Layer 2 of a small transformer language model trained on English Wikipedia (16 layers, counted from 0, width 64).
A neuron's activation on a vector x is GELU(weights . x + bias), where the dot is the dot product.

Input weights of the MLP neurons that the questions are about. A number n stands for (n - 500) times 0.0011.
n1 (bias -0.032): 479 490 518 478 534 510 497 492 497 490 480 480 535 510 501 476 530 501 480 492 492 488 489 525 496 482 489 505 504 463 500 510 511 475 492 495 514 483 490 504 471 501 486 478 513 499 492 499 511 506 502 475 498 479 511 486 505 478 488 500 496 493 500 471
n3 (bias -0.087): 548 671 655 623 609 452 669 557 695 481 549 341 290 379 561 472 622 629 471 497 571 484 772 643 467 396 368 518 340 377 572 479 450 546 267 277 585 507 454 726 514 762 599 123 350 640 598 310 518 738 638 550 496 462 281 525 582 450 449 545 362 607 265 549
n12 (bias -0.074): 424 550 497 553 276 501 681 372 495 444 412 352 588 283 797 420 282 436 659 656 535 180 426 635 419 632 268 425 572 477 478 442 344 522 418 574 514 651 641 488 404 516 724 436 447 601 598 565 583 586 92 401 426 348 347 452 646 536 371 512 470 367 476 756
n17 (bias -0.093): 364 574 616 619 465 610 705 463 572 298 495 716 486 327 532 352 534 614 624 441 532 277 623 457 615 456 415 462 318 480 199 619 430 551 503 492 509 601 660 411 425 425 404 269 350 508 707 355 453 560 598 506 544 437 560 699 259 294 442 284 409 317 399 304
n21 (bias -0.120): 351 695 649 529 578 691 549 669 566 409 714 473 678 586 309 769 263 570 592 597 474 222 542 549 377 687 451 332 559 538 561 563 304 409 553 347 503 639 498 481 418 434 403 548 740 437 614 602 494 783 374 530 345 516 306 483 334 617 533 730 517 263 644 541
n29 (bias -0.026): 477 509 450 542 369 589 394 540 579 513 540 463 549 392 461 584 595 497 615 609 413 575 493 534 611 477 378 513 346 372 512 590 268 402 421 514 537 602 415 313 367 595 486 510 698 465 688 406 405 534 551 492 402 605 603 607 371 687 735 630 731 67 459 419
n31 (bias -0.072): 549 582 658 515 588 338 613 614 617 545 401 444 594 504 408 825 489 392 410 384 491 187 646 659 382 583 548 453 600 569 489 319 621 300 527 359 472 714 432 391 406 602 537 545 656 264 390 434 442 654 623 456 608 497 309 367 446 467 722 465 666 425 605 404
n32 (bias -0.050): 363 373 702 667 467 645 579 551 460 434 556 523 656 562 481 570 213 628 582 456 457 385 500 474 612 489 444 432 610 522 716 635 320 818 599 604 544 562 435 682 501 449 585 410 577 430 425 422 418 428 340 633 557 472 504 348 427 591 651 605 634 347 441 426
n33 (bias -0.043): 553 344 641 704 499 466 493 418 488 497 432 402 592 609 375 694 591 459 507 398 522 364 621 593 468 560 398 550 482 559 650 437 516 208 563 419 519 653 643 585 644 592 704 357 697 499 615 481 475 451 538 461 557 482 621 424 435 371 670 492 524 411 451 566
n39 (bias -0.104): 630 399 553 587 515 549 462 580 700 525 545 335 370 471 365 481 656 427 647 576 764 543 408 600 464 706 489 542 705 462 322 186 615 366 343 701 524 782 567 706 561 698 338 341 392 491 333 504 520 487 683 598 531 372 492 378 557 506 643 413 594 511 400 471
n44 (bias -0.105): 442 357 566 576 357 691 540 682 581 588 440 433 523 496 544 582 294 321 507 530 414 323 401 573 462 440 577 472 563 563 431 561 593 486 543 343 719 500 302 439 526 467 565 569 648 248 345 500 428 484 669 565 350 574 154 661 449 582 597 489 465 571 466 574
n46 (bias -0.123): 447 447 644 568 636 539 654 500 714 663 429 477 477 404 325 440 525 770 337 463 572 498 568 630 478 605 538 466 369 198 424 363 397 441 439 493 614 746 764 640 571 289 841 551 647 597 457 614 710 551 728 553 514 485 518 557 266 663 676 564 644 407 617 318
n48 (bias -0.038): 369 696 586 419 415 704 585 582 446 615 518 597 559 371 654 319 484 413 491 516 564 564 495 607 638 561 473 337 456 337 397 531 502 448 317 704 449 538 380 608 490 514 737 582 377 342 458 682 515 608 693 685 408 438 577 653 338 535 542 610 784 682 582 536
n57 (bias -0.103): 377 346 685 601 280 403 476 591 322 713 455 445 483 311 751 317 639 390 684 600 650 461 442 726 485 434 530 752 507 448 525 319 321 359 306 567 391 640 571 577 566 672 766 635 347 511 414 454 668 501 486 526 563 346 460 767 375 473 554 474 722 511 325 195
n60 (bias -0.122): 393 506 529 536 616 767 755 592 795 460 452 579 533 232 510 554 411 258 691 368 350 365 279 581 592 441 331 417 509 646 338 605 525 735 413 229 703 642 343 369 360 669 633 526 370 400 596 472 628 722 591 631 310 449 680 441 590 776 702 520 469 654 309 505
n61 (bias -0.070): 332 420 723 535 619 575 531 415 484 395 290 436 497 390 378 872 460 333 440 482 588 419 551 524 574 486 561 364 543 444 521 556 654 501 559 534 746 591 586 504 579 546 655 494 765 258 531 480 363 490 796 560 291 471 550 468 493 509 822 678 803 499 425 623
n70 (bias -0.074): 498 489 667 551 349 442 788 295 582 583 363 491 690 402 501 592 337 379 404 564 382 495 537 688 491 554 554 373 566 388 627 486 322 442 586 552 720 594 583 315 566 521 535 494 546 299 616 285 402 469 570 638 490 608 480 422 523 372 420 310 579 567 620 461
n76 (bias -0.181): 505 424 739 576 530 432 544 654 569 590 371 706 305 441 500 858 413 619 609 342 639 488 485 379 555 248 415 446 391 475 273 435 433 625 405 362 969 677 437 759 543 520 435 357 711 356 445 547 637 545 469 632 684 562 250 684 503 504 207 703 616 457 930 534
n77 (bias -0.070): 416 575 643 427 509 375 635 509 507 542 389 562 622 601 495 759 466 500 523 666 655 457 667 518 409 600 417 587 503 513 475 308 584 294 369 319 576 682 313 515 571 604 651 438 614 458 528 476 720 571 541 541 451 278 228 328 579 602 532 689 412 661 740 694
n80 (bias -0.049): 547 501 571 468 510 684 723 430 638 697 668 438 449 380 544 497 575 564 709 517 478 403 420 771 692 509 376 429 458 175 222 618 583 560 172 612 636 618 590 684 701 410 586 412 411 457 363 584 503 530 755 580 664 610 410 803 435 693 557 359 647 574 388 616
n87 (bias -0.034): 515 514 519 489 489 493 512 531 498 433 519 479 475 503 505 504 453 477 495 484 508 516 501 513 502 512 500 480 515 471 523 518 513 517 479 467 506 496 494 512 446 499 505 523 474 513 488 509 533 461 553 473 510 534 486 479 456 524 476 499 495 470 489 510
n88 (bias -0.082): 377 412 618 589 456 569 535 595 421 522 175 432 628 515 344 594 462 331 459 555 589 414 780 575 652 455 271 271 624 668 530 350 518 326 530 471 532 486 525 551 536 454 594 523 630 427 648 318 421 512 543 475 350 516 493 596 474 464 555 644 776 462 711 559
n89 (bias -0.007): 363 372 508 565 406 559 642 462 390 426 327 522 695 414 362 484 398 248 467 590 506 613 749 549 577 444 431 359 616 642 361 349 503 291 540 490 604 533 555 393 560 377 488 533 648 546 649 298 426 535 624 462 486 508 443 645 462 565 569 518 475 401 624 640
n94 (bias -0.080): 555 385 575 459 296 663 441 523 657 667 534 370 392 511 380 570 413 565 734 363 525 501 476 469 691 368 309 537 427 425 362 492 354 633 392 412 646 640 411 626 369 413 540 392 546 550 479 699 388 483 561 787 770 594 617 517 645 380 545 422 594 176 530 261
n103 (bias -0.076): 465 521 531 441 500 518 543 255 615 353 469 740 499 264 434 742 462 588 778 465 465 453 578 690 453 560 561 508 396 449 415 436 484 425 493 414 511 700 606 387 535 436 471 417 399 397 562 469 507 551 838 584 461 452 407 589 258 497 659 655 437 522 588 296
n105 (bias -0.035): 463 660 509 469 433 456 436 296 727 471 598 480 581 441 384 634 477 414 527 323 400 686 519 547 541 700 332 478 367 521 302 338 393 562 557 441 531 532 456 528 435 499 687 394 758 677 739 560 572 461 600 409 506 420 424 408 534 518 477 663 375 482 564 439
n106 (bias -0.146): 534 549 683 548 582 437 495 544 532 651 474 261 655 615 590 601 630 581 535 335 681 368 654 578 512 733 120 471 424 359 414 562 297 634 376 391 620 543 446 616 631 442 571 525 334 613 450 487 480 522 536 549 514 571 69 600 585 400 607 739 596 441 532 648
n107 (bias -0.087): 358 336 543 393 268 647 385 389 463 367 526 556 597 616 425 662 529 494 683 550 589 565 565 632 407 538 451 539 387 642 399 317 503 544 403 212 605 532 446 368 487 580 694 438 206 301 588 572 414 691 429 658 597 215 475 440 465 665 612 634 331 466 581 377
n108 (bias -0.145): 438 359 675 526 338 368 445 601 485 574 427 477 272 514 249 372 550 437 480 585 820 453 707 695 734 214 354 486 565 284 291 435 502 479 278 513 493 455 600 804 728 480 718 577 603 620 385 547 673 524 645 442 789 397 256 612 369 458 556 660 562 501 492 436
n117 (bias -0.086): 515 629 541 558 571 423 750 363 819 736 670 345 593 531 647 541 497 620 411 578 608 422 417 574 311 556 605 529 420 480 582 544 392 513 569 243 615 627 599 566 355 416 559 531 425 465 419 582 626 567 478 539 408 580 518 514 438 433 429 353 420 456 497 561
n124 (bias -0.055): 456 708 602 404 240 571 421 482 597 618 264 372 411 420 450 526 479 408 747 483 547 558 493 422 462 589 295 565 551 433 396 472 505 299 197 672 545 690 561 512 377 566 599 457 483 570 537 440 463 447 565 472 390 555 680 600 541 648 380 430 675 435 503 439
n125 (bias -0.116): 677 223 610 534 425 426 415 514 527 350 457 392 371 646 443 598 513 452 341 691 702 610 558 496 494 621 613 524 620 515 416 357 523 209 486 719 723 729 653 405 637 594 575 505 382 353 368 372 521 543 539 673 494 476 618 387 436 537 503 571 602 274 347 754

Each question shows a token from some text and the vector x that enters the MLP there. A number n stands for (n - 500) times 0.015.

"ci": 607 598 405 319 589 432 488 526 534 573 489 481 573 543 317 547 488 534 429 444 452 534 357 497 466 522 551 517 505 555 537 479 550 533 560 516 566 365 456 558 560 473 410 590 600 509 432 508 537 560 483 573 568 664 449 359 554 457 368 425 463 489 622 566
The three highest activations, in order: n76, n117, n31

"co": 521 576 383 367 478 378 493 560 486 468 491 533 519 622 605 403 506 534 397 527 467 473 468 553 479 552 504 585 533 543 432 627 418 534 512 562 400 442 509 370 558 519 401 514 432 531 448 532 535 413 419 467 489 487 490 447 584 616 241 585 390 536 562 589
Which neuron fires most, and how strongly? n12, at about 1.4

" |": 581 497 450 336 508 561 431 436 410 425 474 543 535 511 454 484 493 531 518 438 419 544 465 432 551 518 495 408 613 538 491 559 585 562 567 541 544 273 492 438 527 359 550 494 507 520 576 517 326 380 494 518 500 448 450 445 525 514 497 450 510 525 442 506
The three highest activations, in order: n32, n89, n61

"ang": 495 550 359 268 524 465 501 452 455 542 485 557 547 513 482 558 501 487 520 458 419 510 468 508 460 574 564 561 502 560 509 482 581 534 473 453 326 352 424 546 555 446 302 565 479 465 477 577 561 398 539 430 570 516 415 446 517 495 507 521 336 668 664 497
Which neuron lights up most? n77

"v": 549 576 396 350 570 421 526 398 547 528 476 494 473 466 497 548 527 475 447 477 419 476 403 529 471 575 591 531 538 524 646 485 626 493 576 472 442 316 454 427 519 580 415 553 456 491 509 567 534 356 577 511 461 578 480 375 616 432 531 495 346 743 528 505
Which neuron fires most, and how strongly? n70, at about 0.41

"en": 435 476 405 275 513 458 479 398 439 516 558 523 573 442 516 535 529 399 502 539 361 561 364 534 447 550 657 524 470 538 543 630 565 546 485 538 424 458 558 537 578 538 464 576 505 404 480 543 535 358 567 513 577 604 565 423 519 469 594 442 475 588 504 486
The two highest activations, in order: n70, n103

"der": 527 567 352 296 525 432 447 476 462 567 512 482 576 500 407 520 533 497 515 512 407 537 431 489 485 629 516 536 415 475 598 512 592 490 517 507 358 313 451 529 558 543 577 646 494 409 459 516 525 340 587 540 443 631 622 502 418 424 497 449 502 613 571 489
Which neuron lights up most? n48

" critic": 555 520 288 336 577 401 551 502 544 559 475 560 452 463 536 515 476 495 390 362 351 452 477 424 543 458 668 485 544 448 523 542 528 545 577 514 397 299 474 398 520 386 615 526 552 541 485 555 565 365 519 504 577 551 492 594 499 461 451 462 634 509 524 381
Which neuron fires most, and how strongly? n46, at about 0.16

"e": 426 484 435 307 489 484 374 422 471 490 531 530 517 443 580 428 490 521 510 616 330 521 413 523 426 606 633 565 505 523 457 600 518 572 524 455 422 294 664 520 629 541 463 579 493 500 506 509 495 388 481 466 567 505 511 494 539 502 368 511 341 468 457 524
Which neuron lights up most? n12

"ri": 432 548 422 358 559 443 483 528 543 498 481 490 441 519 419 493 459 445 388 502 374 504 456 481 473 531 598 486 537 485 563 492 569 543 625 494 460 448 517 451 607 412 415 563 698 560 418 519 564 616 493 589 648 490 341 391 541 498 346 465 452 435 499 593
Which neuron fires most, and how strongly? n21, at about 1.1

"et": 673 493 366 363 576 442 508 546 506 563 476 507 382 519 482 374 501 526 455 481 512 598 418 482 497 492 470 522 388 516 494 458 528 661 448 483 659 202 436 558 567 493 575 492 618 668 364 459 521 447 542 546 600 504 582 515 521 476 566 517 483 562 430 447
Which neuron lights up most? n108

" Bu": 479 663 349 375 610 501 557 509 566 479 469 545 371 535 566 553 428 510 420 443 332 458 517 483 477 578 661 505 554 508 484 512 582 526 597 473 403 513 508 394 451 455 460 450 555 553 441 573 573 472 491 501 574 411 564 373 554 504 482 345 393 596 563 487
The three highest activations, in order: n31, n117, n105

"aged": 667 463 234 268 486 563 496 478 489 500 531 485 515 544 418 456 514 409 503 463 447 572 480 435 522 515 508 460 383 466 554 548 532 520 416 516 569 301 431 454 510 524 333 501 515 487 536 469 464 359 510 551 430 598 591 453 515 494 596 567 440 635 469 472
Which neuron lights up most? n29

"ol": 476 484 467 421 661 417 444 551 429 540 504 491 441 484 415 565 516 581 314 514 433 468 489 520 509 522 591 515 539 508 594 647 587 540 603 527 512 332 488 524 614 452 502 552 611 452 338 521 494 330 633 500 499 505 431 477 524 544 489 534 532 661 533 592
The two highest activations, in order: n61, n44

"er": 525 600 386 322 516 466 474 499 453 648 521 511 505 460 526 380 546 510 518 534 394 463 293 531 483 599 627 476 518 463 525 519 535 553 470 557 363 288 521 513 581 564 525 641 483 509 508 538 498 361 537 541 565 466 495 507 542 474 287 469 494 485 567 552
Which neuron fires most, and how strongly? n48, at about 1.2

"rate": 464 413 240 301 527 386 452 437 526 501 470 560 495 450 551 524 510 474 452 549 454 578 359 407 518 467 604 485 437 490 484 492 572 622 545 460 532 374 479 477 511 552 531 547 510 512 510 465 570 356 531 575 530 530 679 398 512 523 434 324 511 478 524 462
Which neuron lights up most? n60

"te": 348 414 403 378 471 442 418 414 467 459 465 527 468 465 596 506 503 505 450 621 409 526 494 524 479 536 637 592 587 505 512 522 558 537 517 494 429 317 581 432 629 447 442 569 511 538 393 442 547 387 485 440 492 410 502 514 448 663 428 371 406 545 432 569
Which neuron lights up most? n89

"self": 484 480 295 282 521 516 470 454 496 562 566 513 462 415 538 523 498 439 464 463 273 535 365 480 512 467 609 533 420 459 471 617 465 506 488 472 359 332 554 372 572 413 399 513 488 564 567 471 489 422 527 480 531 598 666 584 452 508 396 465 484 467 446 527
Which neuron fires most, and how strongly? n29, at about 0.9

" with": 580 445 248 277 502 551 393 555 476 450 485 560 434 505 552 348 513 489 533 503 567 563 447 356 558 446 421 499 458 491 477 569 522 572 485 548 490 323 459 528 495 626 330 451 397 556 569 508 492 377 481 505 531 475 519 496 556 455 454 521 446 586 511 487
Which neuron fires most, and how strongly? n1, at about 0.015

" F": 658 602 385 433 617 513 469 508 461 481 474 520 457 467 549 501 464 662 501 491 468 523 464 485 497 514 562 473 521 531 431 459 568 483 591 510 494 412 440 627 511 480 561 424 457 496 426 435 529 254 465 469 405 416 523 341 554 485 413 385 332 750 456 527
The three highest activations, in order: n3, n77, n39

"ig": 487 548 248 315 471 400 563 432 475 496 474 506 525 590 522 474 501 409 483 453 479 576 423 488 470 508 499 502 475 523 528 433 477 587 505 481 363 339 415 590 563 500 350 544 510 501 463 523 585 287 485 518 621 508 477 380 543 484 490 518 391 659 627 455
Which neuron lights up most? n105

" League": 519 496 275 372 486 550 496 454 443 496 503 594 538 550 506 485 501 494 606 426 442 484 318 414 488 530 624 504 480 496 642 451 536 495 509 618 490 305 417 562 465 469 597 606 511 456 518 507 487 242 474 469 403 459 682 470 459 571 509 372 424 571 509 431
Which neuron lights up most? n48

"i": 494 596 384 308 471 510 498 442 472 519 512 537 568 545 521 547 474 456 474 461 399 459 463 508 447 592 576 529 482 547 576 555 559 512 542 434 374 317 494 403 548 509 361 594 464 439 596 571 533 441 449 428 511 615 492 419 574 417 362 565 354 573 678 527
The three highest activations, in order: n105, n21, n70

"l": 451 477 336 381 594 411 435 526 506 542 469 427 452 489 397 563 488 536 371 579 452 461 538 438 487 555 557 520 564 459 618 650 532 588 586 390 432 328 545 578 575 568 460 583 544 412 539 592 555 375 582 578 447 582 535 471 614 502 443 550 481 576 458 470
Which neuron fires most, and how strongly? n61, at about 0.74

"o": 413 560 450 326 493 455 438 499 442 534 492 545 497 526 583 513 508 520 411 553 488 459 457 480 456 588 536 549 575 507 486 588 519 552 520 447 361 361 458 562 615 438 304 540 500 557 408 636 565 444 444 458 539 474 338 482 555 568 420 554 357 455 625 645
Which neuron lights up most? n77

"s": 601 550 382 331 471 455 456 350 463 576 424 430 518 464 569 430 499 559 504 521 466 498 278 489 431 592 484 550 529 470 469 473 518 446 504 525 491 414 496 511 564 457 417 555 460 498 389 486 504 250 466 479 433 652 540 530 555 500 534 457 466 512 355 512
The three highest activations, in order: n124, n80, n117

"'": 447 473 319 322 499 432 493 561 470 425 487 551 554 561 400 475 473 455 428 527 386 524 555 530 535 455 487 589 424 632 480 472 549 535 529 535 400 392 411 322 534 447 647 540 552 514 374 433 499 345 506 452 511 485 702 440 507 608 471 422 514 579 450 484
Which neuron fires most, and how strongly? n89, at about 0.44

" September": 545 536 369 477 641 523 490 524 437 444 568 503 537 468 617 420 518 566 444 578 371 569 489 429 506 511 490 503 414 435 585 555 403 453 410 404 546 361 423 496 528 458 555 427 417 406 469 423 409 520 518 541 371 501 536 481 481 461 481 471 461 587 283 680
Which neuron fires most, and how strongly? n3, at about 2.7

" ": 564 437 411 439 575 539 401 526 541 488 531 496 493 517 495 478 492 542 456 489 499 469 464 406 409 556 510 479 580 566 482 430 678 480 752 511 314 306 652 543 467 474 561 542 472 622 544 469 514 517 454 372 476 582 623 468 487 485 501 460 421 469 321 530
Which neuron lights up most? n33

"min": 604 611 372 338 534 388 541 465 514 614 454 505 501 522 446 515 497 492 409 431 453 502 381 523 499 527 641 528 522 480 475 498 513 523 557 579 594 331 479 508 558 409 497 547 622 479 362 600 586 345 517 526 566 590 369 393 541 457 422 466 525 578 581 515
Which neuron fires most, and how strongly? n76, at about 1

" 1": 666 488 408 449 541 428 441 419 525 526 591 475 486 538 457 581 521 566 500 470 311 455 448 465 390 551 527 525 506 499 653 405 587 450 608 424 549 303 477 455 455 527 507 508 526 543 443 395 395 351 485 482 447 494 490 490 542 486 533 528 335 585 350 533
The three highest activations, in order: n33, n105, n117

"le": 493 449 414 354 452 425 445 538 462 551 548 491 442 521 508 477 511 516 453 542 333 438 365 505 476 580 575 566 501 528 440 593 534 461 501 495 421 392 606 325 594 432 335 597 605 429 414 478 498 362 511 431 520 486 492 549 485 541 253 465 466 356 542 597
Which neuron lights up most? n44

".": 442 540 319 435 465 471 518 523 358 532 503 519 526 523 506 431 486 435 491 480 412 462 538 522 528 542 424 516 485 542 510 530 496 485 569 474 220 195 485 511 517 424 365 487 578 538 538 392 431 246 461 269 565 488 513 508 499 548 522 496 529 572 541 553
Which neuron lights up most? n89

" Du": 526 629 316 341 634 416 555 564 514 494 424 571 496 530 434 529 457 517 402 430 380 427 484 465 497 549 610 492 575 562 532 528 577 474 560 576 392 590 456 416 455 449 371 476 676 483 470 528 530 515 520 448 505 544 473 471 577 561 378 489 455 499 630 594
The three highest activations, in order: n31, n21, n77

"am": 463 539 354 348 568 428 498 457 496 554 490 520 514 443 536 567 524 495 536 439 363 460 422 533 458 608 595 562 589 493 537 534 587 484 544 434 289 343 580 475 560 437 446 642 502 410 433 572 564 352 575 433 527 518 431 515 448 462 559 440 423 616 624 416
Which neuron lights up most? n103

"fe": 453 416 294 311 587 418 457 532 509 512 518 544 463 466 513 514 525 519 373 543 387 492 595 564 471 526 695 510 473 532 528 551 474 579 504 485 443 289 550 432 575 364 552 554 515 598 441 550 478 505 546 487 608 514 654 557 534 534 467 507 631 362 423 507
The two highest activations, in order: n46, n29

" de": 508 490 265 278 525 478 440 636 510 406 523 559 478 535 508 412 475 569 465 540 386 537 610 424 466 535 465 535 501 592 448 510 516 535 525 436 450 291 538 429 509 481 465 490 571 559 475 479 506 676 470 510 680 478 465 537 502 522 429 464 459 441 436 485
Which neuron lights up most? n107

"==": 525 518 293 455 552 666 578 527 445 542 525 495 524 501 366 437 472 520 439 386 434 436 464 505 511 474 558 467 477 584 608 530 406 614 566 560 480 165 469 684 507 324 516 568 460 572 472 578 468 415 433 492 600 383 564 499 496 533 536 470 597 456 523 507
The two highest activations, in order: n32, n94

" f": 682 497 300 382 632 450 389 552 493 508 474 486 405 490 598 519 505 630 453 534 532 527 545 454 495 539 508 442 514 465 454 405 609 459 550 407 467 340 550 598 535 520 621 496 446 484 473 410 525 347 467 462 420 432 588 406 508 465 447 345 428 646 411 522
The two highest activations, in order: n3, n39

"r": 555 571 318 350 571 308 503 489 498 530 406 520 401 435 569 565 510 487 424 484 374 406 458 539 519 589 627 484 538 436 530 523 562 512 536 445 489 313 446 411 582 517 449 489 546 512 508 516 548 375 561 580 429 682 512 441 572 436 383 500 530 542 461 515
Which neuron lights up most? n70